Layer 10 of a small transformer language model trained on English Wikipedia (13 layers, counted from 0, width 128).
Take only the direct path to the model's output, skipping the later layers: a vector added to the residual stream pushes a token's score in proportion to its dot product with that token's output vector.

Output vectors of the tokens that the questions are about. A number n stands for (n - 500) times 0.0065.
"emb": 808,364,429,575,429,441,422,514,494,467,572,362,489,503,544,435,443,629,455,524,550,401,474,423,526,632,408,591,701,494,369,591,648,484,444,564,573,480,435,615,404,619,410,506,444,441,646,503,604,438,495,561,672,317,449,414,425,601,529,481,440,527,453,481,368,505,440,301,604,538,604,564,426,507,420,491,444,454,510,482,710,641,487,507,531,497,551,405,638,480,524,536,536,426,311,648,500,473,481,632,626,414,428,454,613,533,593,448,508,591,287,437,558,434,669,523,524,387,484,582,834,353,589,424,497,507,524,405
" moved": 470,402,580,503,509,495,576,643,422,485,496,349,438,563,594,494,459,426,373,481,495,500,460,408,389,554,554,350,691,538,458,466,651,540,563,651,572,560,443,642,496,467,515,677,435,421,538,502,540,385,526,429,531,540,434,427,552,549,599,377,583,440,381,500,567,380,473,407,526,585,454,534,500,590,473,536,590,416,482,535,414,597,415,448,494,442,526,510,595,610,508,493,599,532,455,411,621,604,506,500,488,417,435,540,474,377,438,546,441,598,473,718,468,577,598,479,627,528,517,457,407,494,487,489,507,373,611,476
"outh": 623,355,526,530,434,657,303,367,472,507,535,471,441,448,528,324,512,760,407,624,448,396,497,386,486,401,318,586,598,811,292,606,637,726,217,515,630,566,632,529,267,496,366,774,466,584,383,532,574,529,517,456,648,625,471,436,662,584,584,504,390,549,534,591,459,522,487,518,625,276,397,455,512,465,434,544,525,347,565,633,481,636,387,451,525,412,693,457,630,514,336,600,550,397,356,471,625,368,380,277,488,428,374,333,500,596,484,554,471,613,409,554,603,752,497,594,452,546,503,286,543,500,513,435,427,517,458,554
" also==": 759,514,540,687,601,575,548,559,559,535,537,401,394,675,500,348,516,363,649,465,500,445,610,183,437,589,582,282,767,439,217,377,448,433,436,618,526,478,462,425,649,715,406,602,464,124,437,497,442,252,542,469,304,508,527,571,586,600,563,353,520,565,397,503,768,615,400,549,628,332,431,335,368,509,518,481,585,607,425,451,425,721,474,625,598,361,395,516,476,651,493,655,497,652,471,288,470,733,394,478,487,490,321,446,623,294,513,586,607,526,599,653,514,668,445,456,399,548,594,444,376,579,588,417,437,473,286,432
" at": 477,595,447,433,423,538,495,447,479,467,648,518,348,512,490,585,531,445,508,353,473,526,442,401,545,443,493,506,543,558,526,534,521,458,571,509,555,605,474,545,540,576,504,520,586,511,421,597,455,452,480,469,575,433,493,517,488,368,576,461,570,496,383,410,530,367,521,329,461,540,497,551,500,449,538,442,575,509,497,592,493,597,552,393,449,390,521,478,560,577,511,517,488,463,513,463,525,557,428,527,474,470,550,393,487,559,406,448,489,694,484,510,415,633,469,554,484,540,469,487,472,500,437,522,482,448,600,530
"anc": 652,540,492,706,537,606,266,527,500,571,412,555,576,436,509,463,557,518,449,453,446,465,442,227,458,473,450,400,576,674,435,547,483,674,532,450,424,612,323,531,432,345,385,532,598,466,457,466,376,553,691,354,477,518,521,462,390,396,570,454,591,445,557,471,593,392,629,419,588,335,600,505,534,352,641,666,476,550,465,527,638,570,545,490,500,334,492,562,626,466,373,465,605,510,660,397,327,489,547,553,404,571,386,310,607,555,621,543,390,455,565,488,544,513,453,466,467,476,426,482,560,577,352,639,487,568,541,434
"es": 619,455,520,436,480,636,491,480,457,558,402,409,440,498,424,448,490,398,599,517,400,505,527,475,556,404,557,521,602,500,454,536,506,668,507,586,350,540,481,502,500,500,446,390,414,669,616,512,377,522,563,367,693,590,468,464,378,586,398,326,495,512,546,557,604,586,471,434,527,378,543,385,724,450,579,403,601,610,448,420,555,463,394,431,394,399,537,481,570,467,548,538,495,434,350,463,377,432,440,472,464,531,392,520,564,491,543,505,447,710,268,564,544,635,511,529,522,614,600,590,599,455,602,620,490,341,399,374
" 200": 510,504,372,500,374,640,403,554,557,593,533,549,504,433,563,438,483,494,502,507,503,404,532,485,405,577,498,384,562,566,386,475,604,530,554,510,481,559,498,502,538,581,619,543,378,456,474,480,602,365,552,407,534,394,427,662,441,498,370,565,543,502,449,498,587,479,470,495,505,397,475,624,429,434,495,569,538,513,642,601,463,546,379,414,590,377,500,329,416,626,575,446,487,524,497,524,535,495,551,383,609,596,559,529,471,500,470,402,580,672,511,618,476,599,434,329,567,387,444,373,606,471,437,562,637,563,574,517
"lished": 514,286,477,667,415,456,485,679,667,472,323,535,265,481,539,444,698,648,518,464,440,417,813,408,599,599,548,185,552,451,665,563,723,516,664,543,466,560,535,358,542,672,484,525,384,611,515,524,645,616,536,305,527,565,651,673,557,770,547,311,311,27,569,381,732,489,546,540,687,505,423,629,419,581,618,340,724,244,398,387,536,685,585,390,735,477,567,424,508,576,353,537,416,669,544,437,327,448,663,271,471,608,481,316,651,424,496,386,552,612,531,651,465,480,741,252,849,197,508,439,486,454,574,253,524,328,500,562
" were": 450,514,452,532,483,616,483,489,395,497,460,406,508,546,479,555,490,404,335,467,544,600,460,413,409,573,669,438,627,391,531,415,625,545,475,649,559,693,470,626,553,462,407,685,466,500,376,495,570,265,633,506,545,478,592,329,516,488,640,468,542,508,443,427,605,257,418,401,493,595,605,465,380,371,601,461,600,596,588,552,386,655,293,500,443,474,489,651,666,604,373,403,435,409,443,348,538,583,421,445,625,489,466,514,389,453,594,397,396,568,374,763,417,494,529,558,676,495,533,506,543,425,433,519,625,447,433,533
"iety": 651,472,425,601,468,500,408,390,448,573,466,523,639,661,344,336,450,551,372,407,300,375,305,359,590,349,542,279,500,469,314,457,765,718,490,467,433,287,519,572,604,624,364,532,323,268,493,514,514,271,482,635,480,464,655,518,517,750,541,426,409,420,532,452,482,567,453,351,625,472,390,609,644,458,695,690,622,545,451,365,500,604,547,535,583,567,702,560,427,541,591,560,717,534,479,626,620,390,656,735,239,581,438,349,531,599,300,308,524,794,530,612,510,504,827,489,524,365,521,447,437,477,536,500,602,409,366,423
"ace": 573,520,520,681,606,475,318,633,636,517,497,419,468,713,503,474,597,568,620,435,350,574,421,484,715,324,500,514,575,490,476,425,489,613,511,390,669,475,449,483,581,631,469,482,413,532,402,572,640,478,444,352,506,449,494,503,397,631,522,407,469,667,537,509,566,436,769,369,587,510,592,449,614,418,334,558,492,573,544,459,491,712,447,642,461,514,637,497,436,492,298,621,522,637,536,540,674,443,543,444,527,536,390,485,497,594,416,455,503,651,358,597,380,736,488,475,423,645,351,307,604,357,301,428,359,417,454,439
"akes": 640,339,377,664,347,443,419,534,461,401,409,439,426,567,550,537,521,368,562,593,408,349,586,456,460,480,374,570,440,599,500,479,664,554,396,500,404,381,577,615,533,546,272,402,407,561,622,656,530,555,556,297,640,514,372,414,574,695,536,365,779,735,358,564,698,491,500,422,611,471,459,322,514,446,650,414,484,525,439,381,399,624,405,554,427,456,606,477,558,500,512,600,485,682,605,361,452,540,372,460,573,646,358,354,466,392,654,452,543,690,391,469,642,694,640,352,566,408,444,399,566,360,437,349,444,452,439,473
"ov": 571,445,370,521,566,551,290,532,517,445,297,480,406,416,594,424,674,381,469,398,530,453,513,334,427,411,375,441,435,648,492,453,603,474,622,454,483,612,531,503,560,548,497,452,514,344,295,500,644,454,717,533,495,394,347,403,503,567,444,568,581,484,662,466,367,625,583,463,563,239,367,533,385,525,541,485,500,432,475,335,526,488,460,507,567,462,508,552,578,466,452,473,470,652,414,602,485,360,471,510,619,422,468,596,510,587,415,536,492,692,447,517,441,545,530,413,587,510,550,469,509,480,511,367,503,350,438,290
"ern": 555,402,492,590,503,388,483,404,650,527,630,449,548,490,641,470,523,424,545,491,630,515,518,379,532,502,425,481,581,473,334,395,565,550,603,408,483,630,465,505,560,494,500,602,472,594,578,382,550,275,484,488,383,585,727,647,366,451,561,541,430,329,432,334,606,515,547,414,584,337,678,410,372,453,460,503,535,505,579,538,511,661,461,459,344,373,609,477,500,476,435,409,629,489,273,445,436,456,596,440,340,474,497,411,749,572,541,431,519,483,438,599,606,503,548,321,524,433,587,509,497,349,539,632,497,255,511,381
" name": 559,475,580,645,577,503,486,591,523,435,457,310,519,626,595,440,497,529,572,397,375,444,426,670,523,455,505,493,403,440,455,524,593,564,515,609,441,550,616,315,521,480,596,397,356,316,374,449,602,521,448,392,424,484,465,632,635,596,736,371,553,422,528,378,551,692,363,491,507,465,526,535,605,489,621,539,649,282,549,600,446,573,641,551,611,544,687,448,511,643,537,567,414,599,473,447,545,619,465,490,363,424,523,561,508,560,443,465,434,482,267,476,553,597,532,360,716,457,588,481,451,479,469,410,597,302,457,428
"ton": 716,614,404,574,711,517,396,466,510,521,365,449,759,526,633,537,418,485,492,445,437,606,473,450,513,697,527,456,490,466,632,602,698,482,400,641,720,317,417,371,438,477,446,669,602,415,367,588,473,438,652,545,668,635,521,626,336,520,484,576,503,406,634,539,443,383,500,523,548,262,301,569,550,451,587,463,572,439,552,520,278,792,403,354,454,576,602,587,360,527,544,472,477,356,332,303,485,400,749,455,503,627,373,548,634,445,471,452,564,579,491,517,473,624,490,644,428,473,432,325,602,454,519,366,565,333,485,577
"oul": 528,541,466,537,295,588,419,623,689,457,553,381,372,523,497,460,408,476,406,449,426,586,456,462,500,339,310,455,552,580,472,542,524,427,480,646,662,503,597,521,451,503,620,404,570,548,386,535,482,408,636,430,622,316,596,616,428,517,615,475,427,423,553,481,533,510,368,373,609,447,297,447,539,529,472,512,497,642,530,472,383,596,536,345,368,559,426,605,396,461,297,401,456,474,372,539,397,474,641,587,576,508,381,468,588,344,608,485,417,610,381,649,387,383,545,448,511,479,535,412,519,469,615,516,633,413,492,287
"per": 507,569,494,432,557,547,496,513,536,271,624,569,417,526,527,571,656,650,531,503,397,244,494,571,477,551,518,397,403,503,188,669,618,503,419,540,613,540,412,397,509,447,500,478,612,528,655,497,321,488,603,563,431,453,512,551,382,510,460,226,318,491,504,414,340,559,225,446,567,486,349,455,616,396,552,620,468,438,395,564,460,684,393,512,207,625,585,509,432,523,407,491,391,391,266,394,685,436,543,560,534,497,602,467,528,391,331,523,562,657,429,740,454,516,569,470,539,401,646,504,611,409,424,460,563,311,570,357
"ese": 683,435,491,411,556,718,351,513,490,577,424,307,442,400,437,516,500,728,665,468,382,376,615,567,679,607,510,400,653,500,364,504,716,516,671,519,441,483,398,297,568,503,359,497,453,506,547,526,642,492,503,368,612,526,548,569,589,655,390,538,602,545,404,500,750,509,394,391,581,332,562,330,497,600,680,625,563,391,363,263,634,591,342,573,521,460,462,604,401,514,522,415,445,456,350,531,427,507,628,387,330,540,454,470,685,451,417,485,435,597,290,718,506,651,602,486,560,692,277,380,500,454,513,667,373,257,490,422

Each question shows what one neuron of this layer's MLP adds at an activation of 1. A number n stands for (n - 500) times 0.0046.

n514: 524,476,556,577,529,466,480,453,518,583,451,450,474,500,539,459,554,517,504,609,504,461,500,551,455,503,518,426,503,461,493,407,554,544,582,516,450,559,565,535,528,532,494,549,468,431,611,550,475,474,549,493,512,542,515,525,518,451,435,473,515,511,520,455,496,466,529,507,527,521,452,454,535,588,533,449,510,563,427,450,532,442,454,441,429,566,515,458,532,526,489,512,401,428,531,515,447,526,463,472,540,499,563,460,529,451,452,454,497,525,501,471,486,504,447,490,576,501,504,483,492,570,661,526,492,494,545,559
Pushed down most: "ace"

n714: 471,498,596,567,461,571,480,602,502,506,486,474,489,450,556,532,536,386,558,490,540,490,501,449,437,512,390,497,448,518,504,590,477,467,498,476,522,524,394,440,558,517,561,498,458,485,430,576,476,462,515,596,473,563,495,493,487,488,466,483,529,492,480,608,520,502,558,519,457,474,529,507,464,560,520,460,425,417,515,517,439,447,471,522,518,524,469,484,527,525,548,501,427,490,482,484,490,515,517,508,529,530,478,455,473,470,508,467,476,477,494,500,514,471,514,495,505,523,509,484,518,535,479,526,507,399,512,452
Pushed up most: "ov"

n150: 532,435,457,541,537,498,458,513,449,548,510,511,539,516,502,419,468,484,510,450,518,444,492,566,431,434,536,522,511,555,608,482,522,525,500,444,543,453,470,500,496,509,424,495,539,508,550,524,478,564,485,458,499,527,576,410,422,522,429,541,484,529,485,520,504,482,519,541,493,522,646,545,497,554,568,440,480,597,422,490,520,520,426,603,512,481,511,468,446,465,462,421,518,485,538,581,501,548,550,565,430,535,553,435,597,463,574,532,494,472,522,527,497,501,557,492,637,533,507,497,536,537,458,557,447,539,527,513
Which two tokens does it push up most, strongest first? "anc", "ese"

n991: 581,427,510,590,488,506,509,455,516,549,520,455,510,472,484,486,378,489,479,476,550,478,553,517,587,535,483,598,626,492,585,521,533,464,494,568,448,460,487,550,431,491,499,447,578,469,572,487,536,454,442,533,574,542,505,471,449,493,501,508,385,520,485,418,476,485,499,535,513,560,504,573,507,549,517,490,410,495,465,481,537,496,504,519,505,492,510,535,530,521,539,501,524,574,501,546,508,510,485,520,546,501,573,410,478,476,503,605,548,489,515,538,507,480,512,512,483,499,478,476,513,500,497,461,510,490,544,557
Pushed up most: "emb"

n559: 504,526,481,483,459,432,523,500,576,573,526,501,425,564,459,430,508,429,529,470,454,543,549,428,432,571,478,525,500,477,506,519,495,592,477,484,442,482,550,526,504,452,499,460,476,504,618,496,504,467,502,561,470,490,494,519,515,574,531,536,532,505,481,539,523,466,467,463,503,485,553,536,512,570,489,470,558,509,543,551,548,594,491,577,483,503,451,446,480,519,430,515,527,479,463,591,481,514,540,447,487,533,496,516,540,499,552,471,469,472,430,462,595,468,484,516,497,554,466,477,470,453,530,538,490,480,468,482
Which two tokens does it push up most, strongest first? "ern", "emb"

n306: 496,524,525,496,489,461,461,439,514,463,498,499,461,519,450,524,445,556,514,523,414,531,526,458,501,544,499,518,572,504,437,495,442,498,508,471,476,535,559,475,584,436,439,536,513,544,515,432,491,413,453,530,497,421,459,484,468,550,438,500,486,480,486,494,494,480,500,492,476,530,517,492,471,520,564,427,501,528,544,474,561,553,568,571,441,542,488,484,506,442,460,452,466,511,472,528,496,457,501,465,496,441,487,445,494,473,397,479,561,478,491,468,479,472,458,563,493,493,517,513,559,513,544,404,501,504,514,432
Which two tokens does it push up most, strongest first? "emb", "per"

n818: 471,493,460,501,440,592,563,486,507,463,483,491,475,528,480,486,452,501,425,550,610,579,549,470,441,513,498,500,495,484,536,529,530,485,498,568,491,546,478,562,490,484,510,532,507,514,496,438,535,520,463,464,537,473,475,491,520,519,455,520,531,519,541,521,515,451,508,552,421,502,491,515,532,500,465,478,505,482,542,512,544,504,516,465,515,456,541,515,506,468,500,399,469,442,509,428,431,519,502,513,459,505,570,498,529,529,490,458,507,515,495,526,484,488,448,397,520,491,508,498,528,487,565,442,498,451,470,540
Pushed up most: " were"

n520: 505,477,461,539,462,530,485,575,405,507,481,485,443,407,525,541,517,597,467,525,553,438,474,415,519,540,455,553,447,461,504,565,468,446,522,427,500,462,501,546,474,488,571,503,452,445,544,505,530,483,476,443,505,509,548,488,431,533,480,424,441,572,564,561,376,513,528,470,547,497,469,442,506,455,461,478,499,543,485,487,438,520,563,561,526,545,533,459,529,532,423,492,480,488,508,586,519,526,494,523,481,485,473,413,577,473,501,393,463,534,407,501,447,475,492,500,469,511,491,482,447,496,553,427,548,455,473,503
Pushed up most: "emb"

n123: 451,480,492,448,491,492,432,468,475,499,488,553,496,476,510,438,426,516,536,465,544,460,525,482,501,505,493,518,530,507,564,539,505,511,454,507,540,454,399,468,438,484,518,467,510,448,479,545,467,474,457,556,509,485,456,491,553,544,512,526,550,446,595,517,479,448,505,515,567,459,567,487,459,482,515,477,539,481,581,569,500,437,530,517,489,517,488,541,489,626,507,449,524,493,539,509,474,423,453,517,451,463,486,511,511,487,485,487,477,513,525,426,562,453,512,502,514,455,517,536,490,504,556,488,482,487,484,555
Pushed down most: "ace"

n740: 485,518,514,507,517,484,501,433,459,464,537,431,505,459,556,554,545,445,409,562,482,441,526,499,501,471,502,561,551,479,545,495,439,477,446,453,499,466,469,514,574,551,506,510,488,511,418,499,492,505,545,452,552,534,534,426,546,487,506,529,515,528,497,510,507,537,499,416,485,423,544,505,477,497,532,509,480,515,512,492,493,499,540,474,437,529,449,447,509,527,528,538,500,450,516,450,494,412,420,498,457,493,465,461,507,554,496,494,492,504,477,471,478,413,567,571,534,496,506,493,514,484,519,413,523,501,356,464
Pushed down most: " 200"

n379: 521,498,498,529,488,467,469,426,497,471,512,545,491,524,410,535,531,542,551,456,444,448,525,527,527,467,514,471,512,495,538,470,443,503,547,500,527,532,476,478,488,489,533,509,484,535,520,505,540,480,540,508,537,463,545,492,509,494,497,455,500,498,461,474,522,459,500,461,309,499,542,484,525,462,432,423,502,506,505,414,523,534,514,472,390,461,501,501,477,561,480,495,501,504,507,513,435,537,517,491,526,468,552,496,554,463,474,548,496,535,495,517,469,506,504,428,508,583,558,473,439,463,547,464,533,513,504,528
Pushed down most: "outh"

n627: 456,473,515,458,449,529,455,585,474,504,469,496,461,456,431,443,473,510,589,508,483,455,519,501,522,457,473,490,433,455,414,528,504,552,511,473,542,571,514,528,538,450,498,431,522,417,470,494,473,527,556,526,548,515,425,479,493,544,499,505,521,513,470,513,451,388,413,557,433,505,470,485,525,454,563,507,525,537,577,486,494,510,485,449,501,553,540,469,417,521,554,441,508,465,475,504,540,491,496,438,562,553,505,545,478,492,394,511,478,483,478,552,510,462,449,490,496,523,498,475,499,459,466,511,499,483,521,541
Which two tokens does it push up most, strongest first? "per", " 200"

n371: 585,484,470,491,553,453,440,505,450,479,489,513,504,515,552,508,413,486,458,474,493,421,442,472,524,480,532,593,457,512,508,470,467,505,498,480,526,577,539,511,456,519,493,495,435,518,500,476,544,509,443,398,523,525,433,504,512,516,441,497,499,496,536,549,486,559,421,420,581,545,475,516,586,468,506,526,459,557,496,435,511,519,501,512,516,517,452,516,523,526,574,523,476,523,576,580,443,496,461,483,475,496,523,613,493,558,590,500,524,431,536,516,468,539,540,486,516,505,512,468,560,464,553,590,486,495,525,487
Pushed up most: "emb"

n255: 519,446,492,533,428,375,570,518,543,511,532,443,500,554,532,433,534,566,517,460,465,527,476,577,526,412,510,536,465,521,438,507,548,507,456,469,488,497,508,489,492,498,516,476,589,567,562,470,482,459,444,463,456,523,482,475,515,520,518,484,469,434,447,486,527,542,470,515,389,523,518,521,443,428,513,498,456,458,527,577,494,492,513,485,554,494,523,494,500,572,530,481,514,539,507,465,520,477,549,535,452,484,495,522,440,505,548,501,447,428,481,552,508,440,423,483,443,510,522,517,542,489,534,473,542,467,509,530
Which three tokens does it push up most, strongest first? " name", "ern", "per"

n812: 471,462,376,513,541,567,405,505,540,527,521,461,581,476,559,484,532,510,492,551,528,506,450,453,527,517,554,492,588,441,481,535,386,520,457,487,522,494,448,493,513,488,486,521,533,446,541,515,502,599,489,495,537,403,522,516,492,458,473,451,489,453,513,482,495,516,534,491,480,508,491,496,481,534,473,572,512,515,450,418,484,489,527,446,545,527,480,579,486,461,487,543,474,511,513,565,498,487,465,542,451,482,439,549,529,510,480,490,495,526,541,453,489,529,504,518,571,466,449,473,512,521,487,551,503,491,476,457
Pushed down most: "akes"

n88: 508,486,512,561,499,472,441,553,567,536,509,450,529,515,479,460,493,535,564,513,481,506,469,523,502,474,493,529,457,502,456,443,502,570,544,520,470,461,542,501,519,455,494,503,522,511,505,505,443,516,512,519,466,398,542,459,504,519,549,483,486,452,564,532,457,522,551,450,259,503,452,491,527,565,459,507,485,529,458,558,452,460,582,528,562,500,509,544,500,528,485,509,466,438,444,522,448,510,522,398,563,509,519,437,539,471,476,531,467,443,500,532,399,542,504,492,526,479,539,443,480,525,505,552,543,545,528,479
Which two tokens does it push up most, strongest first? "oul", " name"

n843: 531,517,421,468,435,558,479,510,483,570,485,536,519,460,573,496,478,502,470,473,566,520,466,492,481,505,508,536,481,501,498,491,505,505,509,498,490,517,584,552,484,541,472,495,508,486,564,555,468,431,509,508,510,570,526,500,506,549,467,507,556,524,510,493,487,488,530,584,455,529,478,537,468,474,564,459,522,521,526,518,569,464,463,420,604,514,501,512,445,537,459,426,459,525,564,463,487,511,506,487,440,453,471,473,501,449,444,521,537,449,466,500,450,491,462,442,510,502,533,455,494,526,502,494,512,565,461,414
Pushed up most: " 200"

n993: 437,507,418,508,433,557,619,539,509,523,630,468,551,489,466,508,528,494,506,522,471,561,462,496,536,495,524,471,450,481,425,495,457,535,488,479,542,419,462,482,412,479,528,442,500,571,509,451,480,539,461,451,578,525,509,461,425,507,574,522,519,473,429,532,526,464,489,518,580,461,569,478,477,537,529,583,561,555,562,550,484,521,495,504,463,471,490,515,499,525,514,455,541,500,520,523,549,520,491,471,548,496,513,427,549,495,530,444,530,514,496,492,546,489,460,530,470,478,454,513,421,441,462,485,538,480,535,533
Pushed down most: "ov"

n849: 521,512,546,454,452,508,558,399,474,531,521,478,472,451,484,512,510,578,521,481,541,507,466,505,488,469,446,457,593,491,576,453,539,540,520,499,540,530,553,491,495,528,455,488,545,408,456,485,516,509,458,471,633,552,490,452,541,507,518,525,489,528,521,523,445,540,486,500,542,466,526,505,521,491,468,465,475,520,449,545,448,467,460,525,564,566,539,508,499,516,445,480,489,468,469,584,540,456,518,500,553,517,462,476,524,535,450,539,475,613,492,457,423,418,556,552,418,419,498,512,483,485,492,541,590,595,411,488
Pushed down most: "ern"

n454: 522,429,477,442,515,547,447,500,468,538,462,429,597,495,463,548,536,460,508,459,452,509,475,566,606,410,566,395,529,509,455,475,503,519,492,512,471,485,540,492,570,438,454,476,520,544,465,404,555,459,497,474,427,516,489,487,504,468,475,524,523,535,571,513,474,557,495,538,516,630,435,466,489,549,496,436,501,462,520,585,495,466,538,489,570,476,525,542,535,403,487,470,529,574,534,416,559,455,542,532,419,473,504,496,486,487,505,521,513,561,506,444,480,479,492,497,521,431,475,480,440,469,526,512,491,465,512,480
Which three tokens does it push up most, strongest first? "iety", " name", "ov"

n319: 425,499,578,548,517,469,467,451,504,399,490,442,496,550,550,528,516,492,491,485,509,426,511,519,605,521,441,527,494,499,443,510,505,508,490,474,504,494,549,493,562,527,509,568,411,525,495,548,507,513,467,485,530,458,572,463,446,503,503,343,568,462,545,509,506,459,486,538,513,426,511,436,454,456,605,434,516,527,560,444,465,497,455,535,481,532,487,523,529,471,566,542,501,535,465,438,561,517,522,425,539,458,509,507,476,523,520,522,431,501,404,505,451,453,505,492,547,450,538,553,472,469,558,504,526,489,451,465
Pushed down most: "anc"

n990: 488,511,421,554,471,525,492,511,547,519,571,469,507,441,532,526,471,454,454,496,422,576,459,539,491,495,468,486,499,403,462,536,555,418,398,534,501,567,474,499,485,510,500,422,482,475,499,532,471,475,521,527,513,564,552,490,517,474,476,598,512,417,487,446,495,527,458,467,487,496,531,576,501,534,460,553,528,507,548,473,496,497,528,441,425,496,455,560,480,503,488,414,506,555,459,417,440,400,536,503,441,486,471,472,618,490,476,521,416,492,522,519,558,445,492,496,546,462,445,458,445,523,506,442,475,553,594,578
Pushed down most: "ace"

n853: 486,494,462,513,564,528,471,432,512,550,529,517,550,468,528,522,512,465,509,547,483,499,482,567,481,509,436,489,477,490,514,496,480,523,514,467,466,492,448,531,502,515,542,496,526,474,519,423,516,493,479,455,505,571,494,463,506,460,438,528,502,479,515,465,527,537,503,473,492,503,517,492,495,486,503,486,484,485,531,522,511,514,545,488,448,600,431,548,458,492,381,552,513,518,532,528,466,513,420,502,514,542,544,521,458,488,518,489,554,489,535,448,545,480,479,533,479,533,526,528,437,497,452,596,504,505,465,516
Which two tokens does it push up most, strongest first? "anc", "ern"

n278: 488,558,491,461,419,493,567,470,410,477,501,542,469,568,513,545,498,501,521,542,489,499,484,529,495,505,475,419,466,562,534,486,517,515,522,432,505,524,504,562,519,518,568,499,518,409,535,497,505,450,502,552,511,527,511,473,471,507,521,512,425,526,571,471,382,475,509,490,446,516,519,489,485,529,486,527,504,532,548,521,493,566,481,428,507,571,545,480,514,465,548,526,479,464,560,446,595,518,533,502,426,563,525,487,425,511,458,461,400,510,541,533,523,490,453,478,582,605,540,448,417,474,455,512,418,506,491,482
Pushed up most: "iety"

n253: 486,453,514,562,552,525,481,523,503,506,444,528,473,458,505,527,477,506,486,521,543,512,506,460,541,532,500,518,468,545,535,511,503,457,459,495,492,479,523,522,481,483,487,586,500,531,514,521,476,502,491,465,534,530,495,494,512,589,485,468,480,464,551,499,472,510,528,535,461,493,484,521,497,545,500,507,514,489,540,507,491,501,449,608,464,525,463,517,496,501,534,533,453,477,468,497,520,449,438,521,460,524,552,519,493,511,496,482,453,478,478,412,480,535,478,484,428,518,474,546,518,509,558,561,466,495,487,525
Which three tokens does it push up most, strongest first? "outh", "ton", "es"

n746: 490,511,580,381,428,569,462,475,476,487,471,473,453,492,493,451,494,563,539,480,492,496,537,487,506,565,495,527,461,428,488,462,561,522,473,430,488,470,496,518,560,465,501,460,540,536,513,494,435,514,588,521,542,445,537,461,512,584,494,488,486,488,520,506,499,561,504,489,532,544,525,487,482,537,454,554,462,499,481,513,470,442,497,551,532,440,538,513,555,428,495,497,472,463,436,523,507,442,465,510,456,544,458,472,466,447,464,573,354,521,485,515,435,601,517,455,473,509,455,521,473,572,562,546,540,547,444,499
Which three tokens does it push up most, strongest first? "ese", "es", "outh"

n222: 514,537,489,465,514,519,541,556,470,495,479,499,463,449,494,485,507,495,554,485,440,488,496,486,565,533,463,525,531,445,493,463,469,595,536,492,479,424,518,471,472,476,475,589,501,535,426,494,453,485,444,486,536,458,599,424,472,423,474,443,505,472,479,521,527,461,482,525,459,534,499,504,569,465,474,423,485,499,531,441,533,550,471,522,541,514,483,504,434,566,420,525,574,438,491,547,580,581,532,525,479,508,507,456,549,396,527,511,527,546,423,540,541,540,517,504,532,627,519,517,448,508,440,531,466,483,551,520
Pushed down most: "ov"

n440: 559,481,561,504,556,519,528,507,499,446,529,506,470,517,460,491,502,493,551,533,545,490,534,510,487,501,538,470,429,525,540,509,512,503,488,487,464,493,607,482,440,542,550,519,574,497,578,451,474,501,509,408,448,517,543,452,574,488,611,552,456,500,519,421,476,508,464,431,576,519,546,494,443,508,522,528,556,479,566,515,492,549,506,529,470,429,533,533,514,573,532,471,465,504,577,513,602,556,447,534,480,464,521,493,552,571,503,536,482,513,502,515,481,514,489,462,454,422,548,481,530,515,571,622,521,467,523,581
Which two tokens does it push up most, strongest first? " name", "ern"

n934: 436,553,584,493,566,450,523,475,472,431,529,469,482,464,505,419,530,540,410,521,483,391,479,453,524,537,439,498,498,527,494,537,497,525,588,492,507,485,466,468,544,536,543,623,527,558,602,605,511,517,394,480,504,522,580,478,545,505,408,503,480,506,553,448,467,514,427,531,485,583,424,575,554,463,483,475,476,425,460,503,478,547,566,568,453,400,543,497,644,544,567,455,494,478,403,521,498,409,521,524,549,510,517,492,526,512,449,461,566,524,488,507,569,553,548,505,547,484,500,498,591,499,487,520,424,562,414,583
Pushed up most: "per"

n582: 512,505,462,478,435,497,492,481,574,565,533,479,460,541,477,584,481,514,541,531,534,538,537,513,519,487,471,544,481,478,503,438,481,453,525,498,506,500,448,523,477,526,474,493,484,474,495,538,550,496,471,521,501,437,439,501,518,533,450,546,531,462,516,540,511,450,500,548,414,454,539,525,499,487,512,506,526,435,568,536,522,492,491,478,501,538,445,443,509,521,539,473,524,515,582,474,548,482,514,479,488,482,495,442,503,467,433,402,520,447,491,498,504,464,479,521,512,558,505,511,458,532,514,541,502,511,548,530
Which three tokens does it push up most, strongest first? " 200", " at", "ese"

n453: 494,513,540,522,566,529,533,503,514,423,486,542,447,454,475,483,478,571,549,575,449,470,509,535,535,421,476,528,554,443,472,531,479,584,533,486,526,458,453,583,435,512,579,465,456,438,538,596,478,528,475,431,542,518,486,468,510,553,533,447,563,557,467,447,500,473,453,550,524,545,401,419,550,479,455,628,522,528,469,527,443,444,469,450,529,497,530,478,476,505,593,524,449,462,462,560,457,474,476,501,470,445,438,455,398,521,438,468,493,444,531,480,488,455,512,490,425,516,503,494,435,490,499,512,508,454,458,569
Pushed down most: "ern"

n251: 485,457,511,529,452,511,484,481,483,530,457,554,432,481,568,458,463,469,537,597,503,476,479,476,517,485,503,549,463,459,519,507,569,504,449,490,553,509,578,488,528,499,569,466,566,489,554,495,465,494,429,488,452,511,566,463,552,445,539,555,508,515,600,449,446,530,522,509,429,495,465,491,501,478,496,465,425,537,460,431,553,476,539,539,562,451,508,597,524,526,478,453,548,558,437,542,578,527,431,534,472,536,452,531,489,535,568,540,510,563,560,608,532,541,512,517,471,558,506,428,515,478,439,442,517,562,516,565
Pushed up most: "outh"

n923: 541,491,479,485,483,449,583,557,544,508,482,536,534,580,444,466,503,458,562,532,556,536,477,521,430,481,476,502,429,471,428,483,532,475,550,507,432,510,511,497,472,489,525,487,519,560,571,483,459,516,392,495,495,491,553,530,517,470,558,513,493,580,533,462,557,504,548,525,441,534,554,517,499,460,524,516,506,467,491,535,586,471,487,460,496,470,554,509,506,531,539,543,498,451,459,507,567,548,480,475,564,479,512,523,449,549,520,472,531,411,545,515,488,471,450,449,487,540,453,462,515,481,555,525,589,464,475,499
Which three tokens does it push up most, strongest first? "ern", " name", " 200"

n719: 544,498,499,526,533,496,504,496,507,510,388,549,460,540,521,562,459,451,534,521,526,506,551,475,510,475,474,513,500,557,604,435,510,489,561,562,490,517,515,534,454,505,505,485,458,604,517,544,535,505,449,439,500,525,491,558,504,504,409,455,467,534,548,581,436,480,562,491,466,487,478,505,489,454,436,403,556,564,496,552,540,507,512,534,523,495,425,511,520,552,549,448,477,496,530,456,495,484,561,541,553,487,402,508,539,550,504,454,465,544,453,534,491,539,513,462,414,397,521,511,501,468,521,552,493,505,478,476
Pushed up most: "es"